Layer 3 of a small transformer language model trained on English Wikipedia (8 layers, counted from 0, width 128).
A neuron's activation on a vector x is SiLU(gate . x) times (in . x), where the dot is the dot product.
The model reads these tokens: "y " "li" "f" "ts " "it " "off " "the " "gr" "ound " "and " "pl"

The vector x that enters this layer's MLP at each token. A number n stands for n times 0.043.
0 "y ": -8 -10 5 2 -2 -15 15 -2 10 -22 -8 19 -5 -4 -15 -14 5 -1 -25 13 8 2 -14 4 1 -54 12 16 -2 1 -11 -1 7 8 2 -9 17 1 -15 5 10 -22 -7 -1 2 -5 3 -1 7 -9 17 -20 12 7 15 4 0 -6 5 12 12 -17 -10 -22 -8 30 -8 2 -11 5 1 0 5 4 56 0 -13 -11 -1 -2 2 -21 2 3 2 1 4 3 1 -20 4 -3 18 1 7 -2 -7 11 4 19 4 -1 -16 2 25 1 -1 -17 14 -78 -1 -6 12 -10 -10 -19 -9 -4 4 -9 19 13 10 10 2 -16 -1 0
1 "li": -37 24 -16 70 7 -28 42 8 -5 -30 65 -38 -32 -27 7 2 17 -3 -7 48 0 30 20 41 3 -12 -8 0 10 -15 1 11 -15 23 32 -24 -18 11 -13 7 22 -9 -19 -14 8 -17 35 6 10 -7 -21 13 37 -22 -5 30 5 -61 -2 -14 7 21 18 0 34 10 11 2 -33 -8 -16 7 -11 15 38 -18 -34 -43 10 12 12 -9 15 -12 -18 -12 -11 -16 -14 -4 -14 -4 -18 -13 13 14 3 -25 -12 12 26 -28 -29 9 31 -19 -5 17 -10 -20 20 16 14 14 19 13 -4 11 35 -26 -13 8 21 -32 7 -60 35 -28
2 "f": -1 24 14 32 3 -18 16 19 -4 -4 -3 -12 41 -28 18 28 -40 -29 -34 -16 -36 -54 -6 -15 -17 14 6 8 17 -11 0 33 46 19 -7 57 19 14 44 42 10 -34 -14 22 21 -27 46 37 3 -8 -21 -9 11 23 -5 13 18 9 13 18 9 23 -5 -16 28 0 7 20 -33 14 39 3 11 25 21 -51 -42 -26 -27 27 -3 13 27 -5 -1 21 23 10 -23 -25 -26 0 28 16 9 -4 -8 22 -11 -4 -5 -10 24 16 32 3 5 -14 50 3 -33 -20 -28 22 9 27 -41 24 6 -5 20 16 1 17 -4 -30 4 -1
3 "ts ": 4 -7 -2 6 0 -15 30 3 9 12 -17 12 -15 -8 0 0 -6 9 -7 18 7 -6 -6 6 -1 -47 -1 23 3 10 -11 8 3 0 7 5 11 -6 -23 0 43 1 -13 -7 3 -3 21 -2 -7 -33 -2 -21 -2 1 8 6 17 -2 -1 9 11 -6 -7 -12 12 23 -19 -7 -1 7 -3 2 -16 5 51 -9 -11 -10 21 7 -1 -11 0 4 -5 -11 4 15 -7 -20 -6 -4 1 -6 -3 0 3 -5 2 7 17 20 16 -4 25 -15 7 -9 5 -80 -25 -5 13 2 6 -20 -2 0 -6 10 8 2 0 20 0 -12 22 5
4 "it ": 15 17 4 -6 -1 -4 20 -12 4 -5 -2 -2 -31 3 1 21 7 4 -28 21 -3 -11 -15 22 12 -36 8 4 4 5 -2 -19 13 16 -22 4 10 -4 -10 -8 28 -4 -18 4 -5 -4 0 7 21 -7 28 5 -7 -6 13 16 -11 30 12 8 -2 0 -18 9 -7 45 -14 -18 -11 32 -6 0 -10 4 45 3 3 -3 3 6 -13 -12 11 10 -13 -2 -5 -13 -6 -37 7 11 2 -15 -12 8 -14 22 14 6 -22 14 23 1 29 -13 10 -7 17 -79 -10 -3 11 -24 0 -16 -6 3 -27 -1 9 -14 0 6 9 -18 27 -18
5 "off ": 21 8 2 6 10 -9 1 -5 -8 -18 2 -10 -16 -18 17 15 5 -1 -9 26 7 3 -28 13 6 -39 3 4 -14 -3 -11 -9 1 7 -12 -11 18 4 -9 29 29 7 -14 -13 -3 0 6 2 0 -1 3 -3 9 -1 -6 21 15 6 6 6 5 -31 -19 -1 -11 37 4 1 -25 16 -7 -14 7 8 49 -10 16 -11 -2 -6 7 -3 12 4 5 0 18 -2 -11 -8 21 -2 -2 -10 -9 7 -26 33 3 0 -7 8 15 22 -20 -10 6 0 19 -81 -14 21 -10 -10 5 -23 5 7 1 -3 17 5 10 8 17 -1 10 9
6 "the ": -7 5 -6 19 15 -1 2 3 -4 -5 -2 2 5 -14 7 3 5 1 -7 15 -5 2 -19 5 -1 -30 -5 9 -7 -5 4 -4 0 2 -20 -10 11 -15 -2 -12 25 -11 -10 8 -5 44 12 9 9 -12 31 -6 5 -15 5 1 -6 25 4 -8 1 -30 8 -3 13 -11 23 -7 -1 11 42 -8 2 3 94 0 -14 -7 -7 0 5 -22 -24 6 -7 -12 21 10 -17 -8 12 0 -3 6 -17 0 -20 20 -1 -11 6 0 -4 42 -4 2 -8 -6 15 -26 -4 7 -7 -14 -11 -7 6 1 9 -25 -27 -4 0 10 -4 -8 -2 -28
7 "gr": -14 31 -21 1 21 -32 9 -42 40 -37 -25 -23 -4 -12 20 15 12 1 20 21 11 39 9 -12 -10 -28 -10 -37 -23 12 10 15 -6 -9 -10 -2 7 12 20 -1 29 14 54 -17 29 56 9 -16 5 31 15 -23 -3 -6 13 21 12 8 6 0 8 0 19 -2 5 28 -20 13 5 -7 46 20 9 -24 29 -3 -22 -11 9 -17 24 6 14 -35 -5 31 -40 -11 37 -26 -46 -6 -8 -14 9 -9 -25 39 -13 5 -20 -13 -1 18 -8 -15 -8 9 -4 9 -8 -8 29 -12 -21 23 -7 19 11 8 9 26 18 -21 5 -2 23 -9
8 "ound ": 6 -1 -6 -16 -10 -21 14 4 6 -7 -9 7 -3 -10 13 6 19 7 -32 22 -5 9 -1 4 0 -39 3 0 -2 5 -8 -12 16 7 -2 -8 26 -2 -12 12 10 -1 -4 4 -6 19 -10 -9 4 1 15 -18 14 -4 10 15 20 11 15 13 2 -1 -9 -16 -3 15 -24 -15 -9 3 0 -14 -12 5 42 -4 -8 -7 -13 7 -9 -16 -5 12 1 11 6 9 -10 2 9 -3 -21 -18 -9 -2 -15 13 0 5 16 18 14 17 2 -4 15 -6 44 -86 -12 -19 -21 -19 7 -20 3 10 3 -11 37 -1 12 26 13 -10 2 11
9 "and ": -12 19 3 -20 -20 1 -1 10 -14 -14 7 2 -14 18 13 -13 18 -14 -34 13 -26 10 -5 -1 2 -11 -1 20 -12 9 -9 -7 -14 -22 -2 -5 19 15 -9 9 29 -10 -30 2 -5 -20 5 3 -17 -3 51 8 -13 -11 5 -14 35 0 9 3 -9 -20 1 12 -2 18 4 3 14 30 36 -9 4 1 67 7 0 -14 -20 -1 13 -6 -11 -7 -7 18 5 7 -7 -29 1 -8 -25 5 7 12 -18 23 -10 -2 -10 -7 17 5 8 -4 11 8 11 -66 -13 15 21 -18 24 4 -1 -6 -8 -14 1 1 8 -1 2 13 -12 10
10 "pl": -40 29 4 21 -15 3 11 -11 25 -20 10 -25 -11 -40 75 27 -13 -21 -48 -5 43 9 35 30 -10 -24 17 -13 -33 -19 15 -39 -14 -8 4 18 41 -4 5 11 3 -4 17 12 12 37 15 -6 31 20 3 2 26 -14 -23 5 26 -7 -14 18 -5 29 18 2 38 44 11 29 -16 1 -16 7 -7 -5 33 12 -30 5 22 -15 -16 -3 24 -15 20 -26 -19 6 27 -27 -11 -20 18 14 -19 -2 -1 -11 -19 8 15 -27 21 15 5 31 -11 1 21 -22 14 -10 39 2 -8 8 26 12 -7 0 40 9 13 -8 22 -45 10 -28

Each question shows the input weights of one neuron of the MLP. A number n stands for n times 0.004.

n20 gate: 4 2 3 5 5 -8 2 -21 11 -31 24 -29 -35 6 24 -19 13 13 -1 28 -3 -30 23 -16 18 5 2 -5 3 12 10 14 5 -13 -17 -11 -8 -12 -3 -8 -16 5 -31 -15 -14 28 -18 14 -2 19 -6 18 -6 7 22 -20 -12 24 -1 -12 17 -4 -6 -2 -8 -1 10 -10 21 -7 9 -22 -28 -9 -8 6 -20 -18 8 -1 1 -9 -15 -12 -18 -29 14 -18 -6 -9 -13 -30 -4 -22 -26 10 -2 -28 -7 -1 -37 -12 16 -11 -26 30 -11 -12 3 -2 3 23 -8 -13 -6 -25 16 6 16 -24 30 -7 0 -8 17 26 0 15
n20 in: -4 -1 -14 -4 24 -6 -28 2 12 -17 16 -20 -19 -3 -4 -30 -2 12 22 25 -4 -10 -8 6 -2 19 3 -12 6 -9 4 8 8 -9 15 -25 5 -7 17 -8 -9 4 -42 -10 21 9 0 -15 24 12 1 0 2 17 -8 -17 -33 -11 -32 -7 5 23 14 -16 27 -14 -9 -8 4 -1 4 0 -12 -5 -19 -5 -11 -13 7 13 -11 6 -14 -10 -4 -16 0 13 -4 -2 -16 -15 -14 -23 10 -14 6 1 32 10 16 -27 2 8 18 -3 -10 12 0 3 14 -11 4 32 24 -26 6 13 -1 19 -1 -24 0 11 11 0 -23 3
On which token does it fire most? 2 "f"

n124 gate: -13 9 6 17 -21 4 26 -17 -25 -5 27 2 5 -10 13 -11 -25 21 -20 14 -22 9 8 -21 -11 13 -11 -14 -8 16 22 12 -12 1 -21 1 21 18 -3 -1 -22 -1 -16 15 -34 -7 3 -3 -21 -4 28 -3 0 -14 6 3 7 -10 -25 -7 -17 -18 23 10 31 11 11 3 -7 0 0 -4 -5 14 7 -9 10 10 1 1 0 7 44 17 14 -13 29 17 7 30 10 -32 -20 18 -7 0 -4 7 -13 -9 -10 17 4 1 -14 -17 8 -14 -1 -5 35 -10 -1 17 3 -18 7 -17 27 -15 -21 1 -20 -7 3 18 -5 -5
n124 in: 8 16 20 -1 7 28 -11 20 18 15 -4 -29 12 33 2 -3 -5 0 5 -11 8 -3 29 16 -22 -8 -3 9 -3 -26 21 -11 -15 0 14 3 11 -7 11 4 11 -21 11 9 -13 6 -12 -11 -3 -7 -2 -15 26 18 49 -2 -16 -6 18 6 -1 25 -8 10 -18 -13 -7 -9 7 -10 -15 -2 -17 0 -4 -16 -15 -8 12 -8 -24 -15 -27 31 -2 26 6 -3 14 6 -1 26 15 19 5 5 3 23 11 11 -7 16 -18 -7 -2 21 -7 8 -10 5 -4 -3 -26 -10 -12 -5 8 -21 1 20 -4 2 13 0 3 -3 -18 -3
On which token does it fire most, and how strongly? 7 "gr", at about 0.15

n24 gate: 8 11 5 22 -20 19 2 4 10 4 11 -21 10 -1 4 5 12 30 10 -10 -1 2 -18 30 -15 5 -3 -17 -8 -17 20 -34 -18 -26 12 -11 3 11 3 6 8 39 11 -6 0 -10 -7 5 -8 -19 -4 16 -8 13 2 4 25 -33 -17 19 11 -49 16 -6 -15 -10 -8 13 18 15 -20 11 2 16 -8 1 2 9 -5 8 11 -6 -7 15 9 3 -14 6 -11 -9 0 -26 50 -16 -23 -16 -7 -15 16 -3 -28 -7 5 -11 4 -8 -12 37 -2 5 24 -11 -14 14 11 13 -14 4 12 -12 12 -3 -13 6 22 0 -2 2
n24 in: 10 11 0 10 17 -8 4 9 20 -12 -10 -2 -18 10 27 -9 8 -14 -10 -14 14 -14 21 -17 16 -12 -12 -31 13 9 -14 10 4 -11 -12 5 -9 2 0 21 -3 -24 -2 2 8 10 20 6 35 -25 4 -17 2 -7 -12 -10 -1 9 -20 -8 -5 32 -20 8 15 -20 3 -7 -16 -1 27 16 17 6 3 -25 6 -18 24 0 8 1 -1 -17 -4 1 -1 -4 -21 6 -22 -7 -25 0 -6 -5 11 33 6 -7 11 7 -19 12 -2 -1 6 -10 -3 -25 -25 24 6 -21 -23 7 -4 18 11 -2 -17 -11 12 -11 -9 -19 5 4
On which token does it fire most? 1 "li"

n250 gate: 9 17 4 23 -4 -2 1 11 -7 -5 -2 1 0 12 19 19 4 -29 0 -22 3 7 -13 15 2 12 6 2 -7 -7 -17 -6 -7 -21 -9 -22 9 -15 20 -13 -3 -29 13 -11 12 15 -26 8 7 -14 13 -2 25 11 -1 -18 2 -11 5 20 2 -6 -7 11 14 20 -17 -8 10 14 12 -16 15 -8 3 8 -13 13 18 -5 0 2 24 8 -12 -12 -12 -29 19 1 -14 3 12 -3 -4 -3 0 -25 2 17 -13 -10 7 -31 -15 -4 -7 -6 -18 6 -19 3 2 -8 36 0 13 8 11 21 -24 -18 15 -13 2 4 -12 -10
n250 in: 3 -5 -5 14 -17 8 -13 -7 3 -22 21 -10 16 15 5 0 -9 20 -19 10 2 2 -30 8 -7 -5 -2 8 3 25 14 -31 24 11 3 13 -5 3 -33 11 2 20 -2 -7 12 7 -15 7 -4 -13 17 10 -19 7 -15 -24 -18 -3 -3 -10 -2 -27 8 11 -27 8 -10 17 12 2 -9 -8 -5 -9 18 -2 22 -26 1 13 23 -2 -11 15 -6 1 -13 13 12 31 -7 -10 -10 -12 34 11 -15 6 -18 -8 0 27 0 15 18 -3 2 -6 10 -21 16 4 1 18 -13 12 -11 -4 -1 -7 18 15 -20 1 4 20 -8 -1
On which token does it fire most, and how strongly? 2 "f", at about 0.12

n245 gate: 2 -10 -4 -12 -2 28 9 0 11 -32 -27 8 -29 14 -29 -9 21 -13 -10 -13 1 -14 -9 -14 10 -10 -8 -3 -11 22 8 -17 12 -3 -4 29 -8 17 9 3 -20 -5 0 -7 39 -10 0 -5 15 -12 -7 8 9 4 -6 0 19 -3 -34 -22 -11 -34 1 4 15 -2 1 26 -7 -5 2 7 -30 8 16 4 -27 22 30 -21 -21 5 4 -30 14 -23 11 2 -23 23 0 26 -17 -13 -13 -18 21 -19 44 -6 -2 8 1 -11 11 -19 -25 -5 -31 -3 12 2 -15 31 17 3 9 -24 29 7 0 5 -1 7 -23 8 7 7
n245 in: 12 10 0 24 -5 -13 -18 -19 37 -5 -16 -4 16 -24 -27 -21 1 15 21 -16 -19 -12 15 -26 -10 -1 3 -35 24 -6 -7 8 8 -7 -6 -11 18 -1 -24 -2 12 15 16 9 -8 16 -18 -1 9 -17 -24 -13 -14 29 -10 -8 9 16 -5 13 7 8 -1 -22 -22 3 -30 8 6 -10 4 -6 -23 -1 -24 12 -4 12 -17 -14 22 3 -7 20 -33 0 -5 -5 12 -1 3 -2 2 -12 9 -9 -1 20 -18 3 -2 -13 -21 -4 -21 16 10 2 10 3 -14 -1 19 1 -6 -3 35 23 -11 -31 23 20 26 9 5 2 6 -24
On which token does it fire most, and how strongly? 9 "and ", at about 0.16

n160 gate: -5 -10 -3 -3 -8 -7 -12 -23 2 -5 -18 -24 18 4 2 9 -21 -6 -6 14 -36 -19 3 0 19 -2 -3 -2 -12 11 22 5 -11 5 18 -4 -15 -37 -24 18 5 -4 -2 -4 0 -33 33 28 12 -11 18 19 2 -18 -6 -6 -6 13 -20 -8 -6 -1 4 4 -5 27 14 10 13 -3 -5 8 -10 20 17 -10 -7 7 2 0 14 -30 -15 -13 6 -22 4 -2 -7 -6 -6 -12 13 -1 9 -13 -5 -2 16 -13 5 -3 -3 -20 -27 5 27 6 14 -1 -17 -10 -38 18 -5 -4 -26 -6 -24 10 5 -16 4 12 28 -3 -32 13
n160 in: 17 -6 4 18 -28 -3 -15 -18 2 5 0 -22 -13 -2 -7 3 -11 4 -15 14 -17 -23 14 -22 16 -3 -38 24 12 -14 2 5 -14 9 19 8 -22 -14 -17 38 -14 18 3 12 -6 -5 2 26 -3 -9 13 13 -23 -15 8 8 13 -12 -19 8 0 0 -12 -33 7 24 -5 6 8 -1 -8 4 -3 9 3 -6 -6 -18 23 -12 39 0 13 2 13 -14 18 -12 8 -2 -12 -3 9 -6 -2 5 -1 -5 2 -7 5 3 2 -21 -19 14 13 -7 8 14 10 2 -27 23 -18 11 8 19 -5 -22 8 -20 -2 -6 3 7 -4 24
On which token does it fire most, and how strongly? 2 "f", at about 0.49

n195 gate: -22 -13 14 8 3 -15 -2 -17 -25 -1 -3 -15 6 -14 -18 10 -12 19 22 -15 -15 7 33 2 -9 15 -25 26 6 0 6 19 -11 24 12 14 28 -8 -18 -6 -7 -6 -3 -11 7 -36 -10 -29 -3 4 10 -5 25 12 -25 -41 -12 -3 -9 -18 -7 -18 17 6 -10 -3 21 -6 9 -27 10 -11 -3 -11 1 -19 -1 3 7 1 -10 8 5 9 16 -14 -11 14 10 -32 2 -23 -1 -19 -6 -11 -3 -33 4 -14 -16 -2 -11 -12 15 -3 10 0 3 -10 1 42 17 3 -5 -12 11 7 0 16 8 -16 2 10 -19 10 0 -2
n195 in: -3 37 -2 -18 -1 0 -7 -18 24 -21 27 -4 -4 -2 -20 -31 5 -16 6 -12 -3 9 7 0 20 -1 24 23 19 -13 13 -3 -11 1 -24 -7 5 15 0 9 0 -9 8 6 12 -2 12 6 9 9 15 21 13 -11 -6 11 2 15 -8 24 10 -5 -23 -4 -1 1 16 -11 -6 7 12 18 -14 1 -13 -11 -16 18 16 9 35 -15 4 -25 19 -34 31 -8 37 21 -16 -12 -4 -6 -12 5 29 -7 -14 -30 -5 -4 -5 -3 -4 15 -30 -22 4 -4 17 -6 1 8 21 1 0 12 18 3 17 -30 4 -4 -4 10 -17 0
On which two tokens does it fire most, strongest first? 8 "ound ", 4 "it "

n44 gate: 32 -9 9 1 -11 9 6 14 -24 -39 5 -30 -40 -5 3 -15 -7 -1 -10 30 -5 -14 5 -6 0 0 -8 35 14 10 -16 11 8 20 1 -4 -26 3 3 -24 -12 -2 9 0 16 -5 13 20 1 36 13 -8 -28 24 15 14 -1 15 -14 -20 4 -14 -40 -8 23 1 -9 -8 -3 -15 -3 3 -8 -3 -30 0 6 -27 15 6 5 -24 -10 -10 14 -8 -10 0 -13 3 -11 -25 -31 -2 -20 -15 1 -12 20 6 2 -18 18 -16 -32 30 -22 -11 -30 6 9 23 -8 8 -13 2 -6 -12 -9 -26 44 -18 15 -2 12 15 3 -19
n44 in: -4 28 9 -7 12 12 -19 -16 -5 1 -13 12 -11 -17 21 -7 0 10 29 -2 -27 7 12 8 -23 -10 3 28 1 17 -26 -6 -25 -26 -1 -20 -21 -15 26 -10 4 -23 22 -2 3 4 -1 -3 16 25 5 10 4 -3 19 -1 -9 -10 -4 -16 -14 31 -26 18 9 21 23 -20 0 4 -19 -40 2 2 11 -5 -4 20 42 -13 -10 -27 6 6 0 -7 -15 29 6 3 -19 -22 -17 -5 21 24 -9 -2 -2 15 -30 -2 16 -1 -11 10 -9 -22 -3 10 -12 8 -28 -5 20 2 8 -12 -22 -8 5 -9 1 14 -1 3 10 15
On which two tokens does it fire most, strongest first? 2 "f", 0 "y "

n33 gate: -3 16 20 0 4 -12 9 3 19 1 12 24 6 5 3 -24 9 -3 -24 -7 -6 0 5 0 -4 -19 27 0 2 -54 15 -5 16 12 -4 16 -15 -2 -28 11 -8 -4 9 4 9 12 2 20 -5 5 -14 3 -16 -1 -1 10 -8 -12 3 -7 -9 -7 7 -28 12 22 -18 7 21 6 5 -9 -21 8 5 10 -19 4 0 5 7 -8 -52 13 34 12 -2 5 11 -18 10 16 3 -13 -2 19 -26 -8 -6 2 9 -4 -4 -12 20 4 11 -21 4 -9 8 18 -2 5 -8 2 -10 -13 3 16 16 3 -3 3 7 22 -19 7
n33 in: 24 -27 -6 -4 -16 -5 11 5 -14 -2 14 22 -13 -8 -3 -13 9 11 -22 -7 -8 -2 18 29 -5 4 6 4 8 -15 15 -13 6 20 -18 31 12 -2 -6 -12 -6 9 -13 -3 40 -18 -13 -4 -13 -9 4 -4 4 -20 -7 -20 -1 7 -10 9 -17 -8 0 -7 9 9 11 17 3 0 -9 -9 -14 -16 -6 -14 -18 -20 0 -20 26 2 -1 -8 -22 -10 2 2 14 -32 -2 -2 -13 9 -7 5 -8 -6 19 25 23 -3 3 -16 0 3 -16 2 4 -18 -11 7 0 32 5 15 -6 -11 -2 12 -2 27 -38 -10 3 12 15 -9
On which three tokens does it fire most, strongest first? 0 "y ", 3 "ts ", 10 "pl"